Layer 7 of a small transformer language model trained on English Wikipedia (16 layers, counted from 0, width 128).
A neuron adds its activation times its output weights to the MLP's output. To switch it off is to set its activation to zero at one token and run the rest of the model.

Output weights of the MLP neurons that the questions are about. A number n stands for n times 0.0034.
n54: 59 -21 6 9 36 10 -26 26 -38 24 -23 14 -29 -10 5 3 12 -5 4 -24 -20 37 -39 -38 -18 -27 -9 -6 -17 -12 11 12 9 34 -20 -16 -29 26 25 -17 1 19 9 19 15 34 37 4 7 -34 2 -35 28 -8 8 -22 20 -21 -20 -10 39 -4 -31 -9 25 -9 -47 -35 -14 -37 42 -28 3 27 12 15 17 60 23 -15 7 -4 4 11 -24 -6 -2 10 10 10 10 -35 8 -16 1 21 -22 17 -16 2 -6 -21 36 5 1 16 12 -9 -2 6 12 -21 -10 -1 16 -4 -48 5 -26 -4 -10 27 17 1 23 -13 -12 6
n59: -7 7 1 19 -12 14 -33 21 -11 2 9 3 -13 0 -32 6 -13 23 -11 1 31 10 -10 13 -69 28 -40 2 5 8 26 -16 31 7 -10 24 -8 5 11 -14 -2 -20 -2 26 13 -20 -17 -19 -5 -10 16 0 9 9 36 23 6 49 -15 -1 10 10 8 -6 1 29 0 -5 18 -28 -1 3 23 -11 -41 -1 -1 12 -2 20 -27 -17 21 -6 -5 -21 12 -9 15 -2 10 39 26 -12 -36 39 4 7 -11 2 1 -1 46 1 6 -22 -9 -26 -25 19 5 1 -33 36 -23 -8 -1 -43 -55 -21 -13 16 1 13 -2 56 -3 -26
n63: 14 -17 3 -31 -32 -1 -13 -11 20 -11 14 -4 -32 4 2 -12 20 18 25 -13 31 -34 26 -12 -7 -9 -2 11 -15 -22 -15 16 -18 29 -2 -8 -15 0 -1 8 7 30 7 -9 -32 -26 -27 -32 13 25 -6 -43 -1 37 -30 -42 1 35 17 1 23 6 -1 -23 1 3 -12 15 16 -10 0 11 -9 -36 14 2 -30 -16 -13 0 31 -29 28 1 1 -3 23 7 53 -13 -31 26 -23 -11 49 16 8 2 -18 39 -19 14 13 9 -21 -5 -7 47 -3 43 24 4 8 -32 16 4 41 0 23 3 -11 -5 24 -24 10 2 -21 -36
n86: 2 -23 14 0 -16 13 6 -5 47 3 17 2 -17 -37 -17 -10 -7 26 17 11 -6 -3 28 -13 -16 -3 11 46 -14 40 16 -1 -37 -1 9 20 -23 4 7 -21 27 -5 27 11 3 12 9 10 -20 -30 -3 0 45 -12 17 -11 26 -32 -6 -18 -20 -1 -13 20 -13 -26 -44 -14 -9 24 -1 -19 -46 23 -15 -24 11 10 0 10 37 -39 -3 -7 -9 -2 2 -1 -31 -14 -10 -9 -30 -46 21 3 -1 9 31 48 -16 -11 17 35 -47 33 -24 -15 10 31 1 -34 -28 12 -1 33 17 -29 33 -1 1 28 -17 -10 -10 2 3 2
n156: 13 20 5 -17 -40 41 15 -27 -18 19 -1 -58 19 -39 -30 15 5 1 -22 -31 13 -15 -10 11 32 5 12 21 -2 2 -20 16 -41 -34 6 16 8 26 15 18 49 -27 -16 -8 -26 35 -27 16 1 44 -2 -4 -3 1 1 -10 -16 -17 -31 18 -14 -9 26 -58 -25 11 1 12 9 7 22 25 -19 1 34 -20 20 -12 -12 -8 -23 -20 13 -3 -7 21 11 -22 7 12 -21 23 21 -16 7 17 -3 -31 -16 15 -2 2 9 39 42 14 -26 13 22 10 -24 12 -7 57 8 -20 -20 19 24 -44 -2 10 -18 24 -19 -31 -9 1
n191: 2 -1 56 5 -6 22 6 -6 -18 -2 22 -26 -10 1 -12 33 1 17 -24 5 -13 12 -26 -2 -34 -17 22 22 14 3 -6 -2 -2 10 12 -35 29 -14 -13 1 -8 7 12 -2 27 39 26 -28 -8 -14 25 8 29 -18 12 -1 10 -13 3 -17 -1 -27 -1 48 23 15 -29 39 42 -5 28 -6 -8 -4 36 -10 25 -18 18 -12 43 -13 -10 12 -7 -8 36 -39 27 -17 -19 13 21 -38 1 8 -20 8 -8 2 -15 -28 -1 17 -31 8 -26 -15 -9 -1 -4 -41 -5 -2 22 12 -34 7 -10 -28 -6 -27 -12 0 -37 -4 -12 23
n217: -39 10 18 -43 2 13 49 25 -11 35 -3 -6 -22 -9 -17 -42 -19 6 6 23 4 4 21 9 -22 20 6 15 -21 -5 4 2 -9 6 -4 -19 10 16 -14 -14 8 19 13 -16 -10 -14 15 -9 -12 -31 -25 1 -1 26 3 26 3 6 3 29 24 -29 38 12 -14 15 1 26 -23 2 -18 -6 35 -10 -1 8 -27 -43 -1 -27 -21 6 24 -5 14 -4 12 -4 -31 -37 -48 17 2 10 -33 22 -4 7 6 -37 4 -51 -7 -24 8 56 47 -5 25 -16 -9 2 -7 40 -25 6 -9 -36 36 8 16 -13 7 13 -1 -20 31 4
n229: -3 -13 -18 20 6 19 9 -20 15 30 0 -11 29 -7 -33 -20 5 23 -29 7 -12 -44 4 48 4 -10 7 -8 8 48 -2 -6 -28 18 -56 -16 6 -22 26 -26 -3 11 -10 -33 34 -8 -7 -7 18 -37 4 -16 5 -22 13 -27 19 19 19 -28 9 28 13 12 -16 27 -18 -20 -28 13 1 14 23 13 -21 -5 37 -9 -1 15 12 5 -37 2 14 -18 10 -21 18 40 16 51 -5 7 -15 0 -14 -33 17 11 -13 21 -11 28 3 -43 -2 10 -5 -26 -31 4 0 0 -15 56 -15 -5 -4 26 -6 -45 -25 3 -12 11 2 24
n253: -1 13 14 14 -18 53 -16 2 -27 -1 51 -3 35 0 11 -15 -20 31 3 25 -22 41 8 -22 1 15 21 -31 3 -3 7 5 -21 -20 5 -5 -18 29 -6 -17 5 -19 5 -41 6 -18 -1 -1 2 -38 21 -14 15 -38 -43 32 -3 -40 -17 -4 77 17 8 -10 23 14 -1 -29 -17 -15 5 -4 -5 0 7 -15 17 31 -6 20 -14 -6 -26 -6 36 -10 -8 -23 10 -52 37 7 -34 6 3 -12 -12 18 20 4 35 -10 -20 29 5 26 17 22 -19 1 -1 43 34 -17 0 -36 -15 16 5 -12 -8 -13 5 -22 -1 23 -7 -12
n281: -20 -21 -14 -59 7 2 19 -27 9 6 -30 -42 -3 -17 -11 16 -33 4 -16 -21 -12 5 3 -19 -24 9 39 17 -22 -2 5 -28 5 20 -15 26 -22 -10 19 14 -9 -7 9 2 -10 37 51 -20 -15 -19 13 -15 -23 17 0 47 -41 18 -15 7 -9 -25 25 8 8 15 33 -13 3 -5 29 -2 13 -22 -4 -7 -15 5 44 25 32 10 -6 -5 8 -12 7 -11 7 24 -11 8 -3 3 17 4 7 11 8 16 -4 13 -5 3 24 8 43 4 12 -7 -32 -21 -13 16 3 25 -5 -6 10 3 15 -21 -2 34 -13 -47 -45 -25
n301: 12 -13 -21 -32 -15 24 19 10 12 -10 32 -23 -6 8 15 -7 18 8 -6 1 -27 -1 3 -12 5 45 -25 24 -32 -7 -13 -21 22 21 12 22 -9 24 3 -1 12 20 -2 14 -1 -8 -7 32 -2 3 -1 -32 -29 19 39 -14 -9 -10 1 -3 -3 -11 38 -3 -6 18 31 -13 17 -37 27 12 -29 -11 10 -24 -42 -8 -8 -6 21 13 15 -17 -11 5 4 -13 -22 -8 -37 -27 -11 -12 -19 23 -6 -9 13 33 -24 58 5 -30 -60 -23 -28 -10 16 21 1 31 1 -21 31 22 -13 -23 6 12 46 -6 26 13 -26 20 -54 11
n318: 93 21 52 15 -17 11 -24 -6 10 20 7 36 -37 18 11 12 35 10 -20 10 3 -16 38 2 -6 -13 1 -21 15 -14 0 48 -18 -2 41 -1 -22 -30 7 -39 25 8 7 33 -30 4 -19 -5 -29 -3 15 1 -41 42 3 -23 29 -11 -33 -12 -15 25 -16 -14 -22 22 -15 -26 -28 -22 5 -14 -7 -12 17 6 10 -26 7 -2 12 -24 -30 -27 18 -12 -12 -26 -38 11 4 12 -6 26 -1 22 -3 -8 -17 -3 -19 -11 -10 20 -17 -5 -37 14 9 4 12 19 11 -29 5 -10 17 -13 3 48 35 12 38 -22 9 21 -32 -13

Each question names a token from some text and the token that comes next. It shows the activations a of the neurons there, in the order above. A number n stands for n times 0.054.

Then comes g, the gradient of the next token's log-probability with respect to the MLP's output, scaled to length 1. A neuron's effect is roughly proportional to its activation times (output weights . g). A number n stands for n times 0.0036.

" me", then " to"
a: -1 3 3 -2 0 2 -7 35 2 -1 3 0
g: -11 40 17 -22 3 -12 4 -5 -18 -31 18 30 -38 -10 6 0 -4 -6 -14 -39 1 -46 19 21 44 -24 -24 -10 -19 -18 13 -10 -13 -7 -11 -43 26 1 -49 38 -37 -15 -21 -10 14 -21 20 -6 10 -34 -10 3 -27 -16 9 13 -32 -21 19 32 -37 1 5 -18 14 -11 57 22 -11 0 25 32 8 -17 -7 3 -17 -42 78 8 3 32 -4 -38 -17 6 1 11 -10 15 19 15 -7 -30 12 7 44 -30 23 54 6 33 -5 -7 20 32 -42 5 -29 -14 -24 11 -29 11 -23 39 -5 39 5 56 10 -16 26 -3 -40 33 33 13
Which neuron, switched off, lowers the next token's probability most? n229

" I", then "'"
a: 0 0 -3 -3 -16 -2 -18 -5 -6 -1 -6 2
g: 35 5 10 -38 -3 -24 16 0 -21 -18 17 1 46 28 1 12 9 12 -3 -17 22 -6 17 -10 -8 13 -2 -9 66 -3 -15 8 -41 19 -7 8 20 31 -9 42 -46 -6 -16 -6 -17 -21 -21 15 4 41 33 9 40 -24 -14 34 -15 25 -56 17 6 31 3 24 -37 31 3 -66 -8 1 -18 -14 -41 -30 -19 12 24 3 51 38 36 11 -27 -22 14 -11 -6 -21 -24 25 44 3 21 -10 3 -19 34 -48 19 3 12 -30 -27 -20 11 -21 -18 -31 -22 2 -3 -2 -18 -9 -25 45 -13 29 -34 28 -11 4 27 -30 -50 4 -15 16
Which neuron, switched off, lowers the next token's probability most? n217

"\n", then "-"
a: -1 3 -11 -2 -3 -4 -10 0 11 27 -2 1
g: -7 5 17 4 -46 16 7 -7 36 -3 -17 -39 -80 -5 -3 9 -27 -6 49 -38 16 13 -22 -5 18 31 2 13 5 -8 10 -24 13 6 -29 21 -63 2 12 51 -15 13 -22 -6 -7 15 -4 -10 -20 8 0 -36 -32 -12 -15 17 13 -56 35 -61 -2 11 16 3 -24 -8 -16 -23 5 15 -19 -22 -6 7 51 -5 14 24 19 -32 52 -9 -9 -15 25 29 -23 15 28 36 5 41 20 14 14 -50 -43 2 58 -2 41 -6 47 -4 -10 1 4 -22 -11 12 -12 12 5 14 -2 1 30 -8 -7 -6 11 -33 0 11 21 -43 7 18
Which neuron, switched off, lowers the next token's probability most? n281

"d", then "ul"
a: 6 1 0 0 3 -4 0 -5 5 -4 1 4
g: 7 -57 3 11 8 -4 13 -41 -54 -44 -14 20 -17 -35 -42 -16 6 12 -2 11 14 47 -30 -11 -8 35 34 24 -30 -2 15 16 -40 8 23 -8 -16 -7 -32 -13 18 11 10 -6 5 -18 5 25 40 1 5 -19 19 -1 -13 21 6 -10 59 29 -37 4 27 -6 18 -17 -29 6 -14 -16 13 13 31 29 -23 -10 -30 31 3 8 40 -29 8 30 39 8 21 -53 6 34 -41 -5 28 -27 10 0 -16 -3 36 7 -28 -5 23 7 -45 8 -50 -55 -6 -3 29 -40 -13 2 5 1 -5 -16 0 -37 36 34 39 16 16 21 17 -18
Which neuron, switched off, raises the next token's probability most? n191

"ing", then " g"
a: -61 -8 5 -3 0 3 -1 3 1 0 -5 -7
g: -9 14 -8 23 -19 -28 34 -29 -1 -25 12 -20 -8 -26 7 12 -45 33 7 -7 -8 15 34 -24 5 -17 -13 -8 8 58 5 10 15 -56 -37 -20 18 3 24 29 3 21 3 -11 -56 44 12 -24 -7 -50 -26 -31 -6 8 -27 -17 24 17 41 -28 3 13 -2 30 34 8 18 -36 1 -17 -27 40 43 25 12 -11 21 -22 -7 82 -30 -18 -41 13 18 0 31 5 -30 -19 9 4 -35 20 4 -29 -1 6 -13 -1 -6 -1 5 24 10 -7 -28 -38 12 -23 41 4 13 -19 -15 18 9 16 2 -16 11 28 -29 -6 69 1 -5 -24
Which neuron, switched off, lowers the next token's probability most? n54

" c", then "y"
a: -3 0 0 -3 6 0 3 -1 -6 1 1 -7
g: 28 27 2 27 2 31 19 13 5 -8 28 -21 6 -14 -14 -27 -23 -17 34 39 16 17 19 -5 24 12 -56 39 23 0 13 13 -18 -30 -29 -3 2 21 2 48 31 0 2 7 -4 7 22 7 11 35 2 -18 4 -2 11 -24 0 -18 11 11 -38 -18 -24 -34 -30 -11 -10 -17 -36 -12 48 -1 -8 10 42 -33 5 63 50 34 -34 28 21 -45 15 -38 -23 -14 5 27 -8 26 -38 5 -24 -12 9 15 5 14 13 -34 -48 -19 52 44 -17 -34 -46 -7 -44 -16 7 16 -26 -29 -54 -11 16 -5 -19 -3 0 -6 10 16 0 -12
Which neuron, switched off, lowers the next token's probability most? n156

"N", then "om"
a: 0 -1 0 -4 9 0 6 -1 0 -3 9 -4
g: -50 49 -60 -23 -17 -14 5 -28 11 14 34 38 -23 -1 17 -10 1 -18 7 29 -40 21 -17 16 25 34 -25 -36 -71 6 4 12 -1 29 9 -8 19 7 -4 -12 -18 17 5 1 5 -1 -8 -23 19 21 9 -37 -40 34 4 -21 -25 15 37 49 -33 31 -29 25 -22 -23 26 17 44 -15 9 -4 -13 -2 64 -15 1 20 17 -9 22 42 -8 14 22 16 -14 -12 1 1 -14 -4 30 -44 -1 -17 -5 -6 11 10 21 21 -3 -31 -5 -8 -10 34 -29 -27 -58 42 5 -29 37 -17 -2 13 -23 -10 -11 -3 2 -21 -33 -8 3 47
Which neuron, switched off, lowers the next token's probability most? n301

"al", then " se"
a: 10 -1 -3 -2 1 1 4 2 -3 2 2 -9
g: -9 35 -21 43 -23 13 -36 13 -33 -7 19 -24 22 29 -2 -19 -20 -27 28 -20 23 -9 9 15 16 -13 -2 -30 6 29 5 -16 -17 11 7 -62 17 41 30 -13 -14 -25 30 21 -23 -18 30 -21 -13 17 -6 -5 48 37 30 -30 -1 -43 36 -22 -7 31 16 27 -3 -19 -6 -20 -6 -38 23 -39 6 -17 -5 1 38 28 41 -35 -3 14 22 -18 61 -5 -16 7 -37 6 1 -11 -19 -10 7 60 20 -20 15 -36 16 6 -11 -22 9 34 -27 16 30 -5 -18 6 -1 19 -1 19 -11 -6 -33 -4 -7 -14 25 45 -46 -31 -42 -38
Which neuron, switched off, lowers the next token's probability most? n54

"H", then "ab"
a: 5 5 -1 0 -3 -15 -7 -3 3 -2 4 -1
g: 5 -2 3 -3 30 -37 -19 9 39 8 6 15 4 -7 3 0 -6 17 17 -54 18 11 12 26 -9 44 7 -16 0 16 2 -21 -9 -70 12 11 36 39 -39 -33 -22 26 -8 -25 -13 31 -38 25 15 45 25 13 -5 -14 -7 12 -11 45 -19 50 -15 19 -15 10 30 -37 19 -30 -9 -4 17 -68 -21 31 41 31 -13 3 -10 37 -12 -28 24 -5 -32 15 -43 32 28 3 -7 -21 21 5 -23 -6 -6 -54 15 11 11 -25 0 -28 1 28 30 -17 31 31 -10 1 -3 -28 7 -35 29 13 -33 15 4 -38 -32 -24 -20 3 -29 -6
Which neuron, switched off, lowers the next token's probability most? n191

"n", then "t"
a: -3 -1 -2 -3 7 3 2 1 -1 -2 -2 29
g: 24 4 -15 35 -50 -1 16 15 -19 -38 -9 73 21 -9 -31 -7 -32 31 -4 -26 -9 -17 -22 12 -7 -25 -15 3 13 -7 16 2 -27 28 23 16 -26 -7 -4 3 0 29 -18 -59 20 -10 58 26 -10 38 2 -14 -30 11 8 -8 35 14 -26 8 -2 10 8 -58 0 10 48 16 -8 -28 -32 -17 -1 -1 16 -40 36 4 30 18 7 -8 -5 -3 37 -8 -15 -24 -21 9 -16 26 -14 0 15 1 4 -28 -1 -61 -19 -7 -2 -35 20 -7 10 -60 22 3 4 35 40 -5 20 20 35 -29 -36 -20 -12 20 -25 34 25 52 3 10
Which neuron, switched off, lowers the next token's probability most? n318

"e", then "ch"
a: 9 -30 2 0 19 14 -16 -2 -57 1 12 5
g: -21 54 -12 14 -20 3 22 -34 0 1 -33 -35 28 -4 22 14 -9 -18 -16 -2 18 -12 -28 18 18 -39 -22 -16 8 49 1 -6 22 -6 5 -25 -19 -14 42 25 21 7 23 8 46 18 -19 -26 -12 14 26 17 -25 12 52 -18 6 -12 4 -18 36 27 -25 -22 -30 -14 -15 58 10 54 -23 -38 20 39 58 -25 -1 10 -22 11 37 46 4 -10 39 -2 9 -22 8 -38 3 -14 -6 1 -10 -2 -48 38 -27 -42 23 -2 -14 -8 6 8 -5 -24 -13 -7 41 -61 -8 -6 -33 -19 -6 -6 4 6 2 5 6 14 -4 -32 -49 7
Which neuron, switched off, raises the next token's probability most? n301

" –", then " were"
a: -2 7 3 -4 3 -6 2 4 1 0 -5 4
g: -20 -1 0 18 -24 36 -1 -1 12 -46 14 -10 23 -3 22 39 -1 -26 -33 -2 -35 -62 12 -4 -2 20 8 21 2 19 10 -15 -9 -37 31 24 21 17 40 -39 30 -24 30 -8 33 -54 39 12 -18 -25 11 0 19 -11 12 1 6 20 -22 -10 -15 -17 -16 -7 18 39 -4 43 6 -6 -39 12 2 14 -4 48 27 22 16 5 14 -1 32 -34 -5 -37 -18 -18 11 10 -63 14 -35 -48 40 5 16 -11 -18 7 -32 -32 -24 14 32 -9 -21 -27 -4 -7 36 55 5 -22 -37 8 -12 -35 24 -13 -17 15 9 32 23 29 -18 -43
Which neuron, switched off, lowers the next token's probability most? n59

"sh", then "all"
a: 0 0 -4 -15 14 0 -2 10 -1 1 2 3
g: -11 -33 -12 20 -8 2 -16 -27 12 12 20 -18 43 -25 -12 -7 20 -29 18 -12 1 -4 -27 12 -8 -12 22 35 -12 -10 17 39 -2 5 29 -3 14 -75 47 -6 10 34 -39 21 40 20 19 4 7 7 24 -21 32 -13 -2 4 6 14 10 -4 26 -55 31 1 -10 -32 12 11 -23 -44 36 -31 -17 6 19 -12 -22 14 -20 -9 44 -24 -36 12 -8 -25 -26 -3 -13 13 10 -5 29 22 -22 -34 -13 -52 -93 -4 0 2 11 2 -30 16 37 -31 32 7 20 -17 18 16 5 -4 -10 -12 9 14 20 66 -28 8 35 14 -3 -16
Which neuron, switched off, raises the next token's probability most? n86

"ol", then "or"
a: -6 0 -7 0 -4 -6 -1 -5 4 -4 5 4
g: -3 -5 9 -26 37 15 -13 -32 7 20 -10 28 21 -28 -39 -26 24 -21 -24 -15 1 25 22 17 -4 17 49 8 -19 11 19 2 -19 -17 -6 18 20 12 35 -54 28 24 -17 44 51 9 -29 60 -6 -14 -9 -20 -25 -1 -42 -47 26 23 -7 30 -20 -35 11 -10 -15 -27 12 17 21 21 36 47 -12 6 8 -21 -61 21 30 22 18 28 6 -39 -23 6 10 -10 -2 -21 16 -18 11 32 8 -38 24 0 -59 1 -40 1 17 -32 -8 15 -29 -19 18 4 0 23 -18 -23 -14 7 -6 34 -11 -4 19 2 -7 -53 18 -33 -19 23
Which neuron, switched off, lowers the next token's probability most? n301

"cur", then " from"
a: -4 4 -2 2 -44 0 1 -2 -8 -1 0 4
g: 23 -14 -63 26 23 -18 4 2 -8 -30 -12 -5 -2 11 -26 -4 6 18 -25 -15 53 -43 -14 3 16 26 3 -5 19 19 20 -15 -3 40 29 -56 45 9 7 -3 -26 -38 -45 -16 -7 8 -11 23 17 -40 -28 -2 3 28 26 -24 -19 -8 -9 -5 -3 12 18 25 -4 9 51 -9 -26 -2 73 12 -18 25 -17 -22 -28 10 40 -18 29 -16 -19 -39 30 33 -11 29 4 -42 -21 31 -1 -62 27 7 2 31 -4 6 24 -5 -4 4 -4 24 9 -13 39 -34 21 -5 -29 30 -10 -8 -3 -2 -41 10 -13 -22 4 55 -25 -16 4 2
Which neuron, switched off, raises the next token's probability most? n156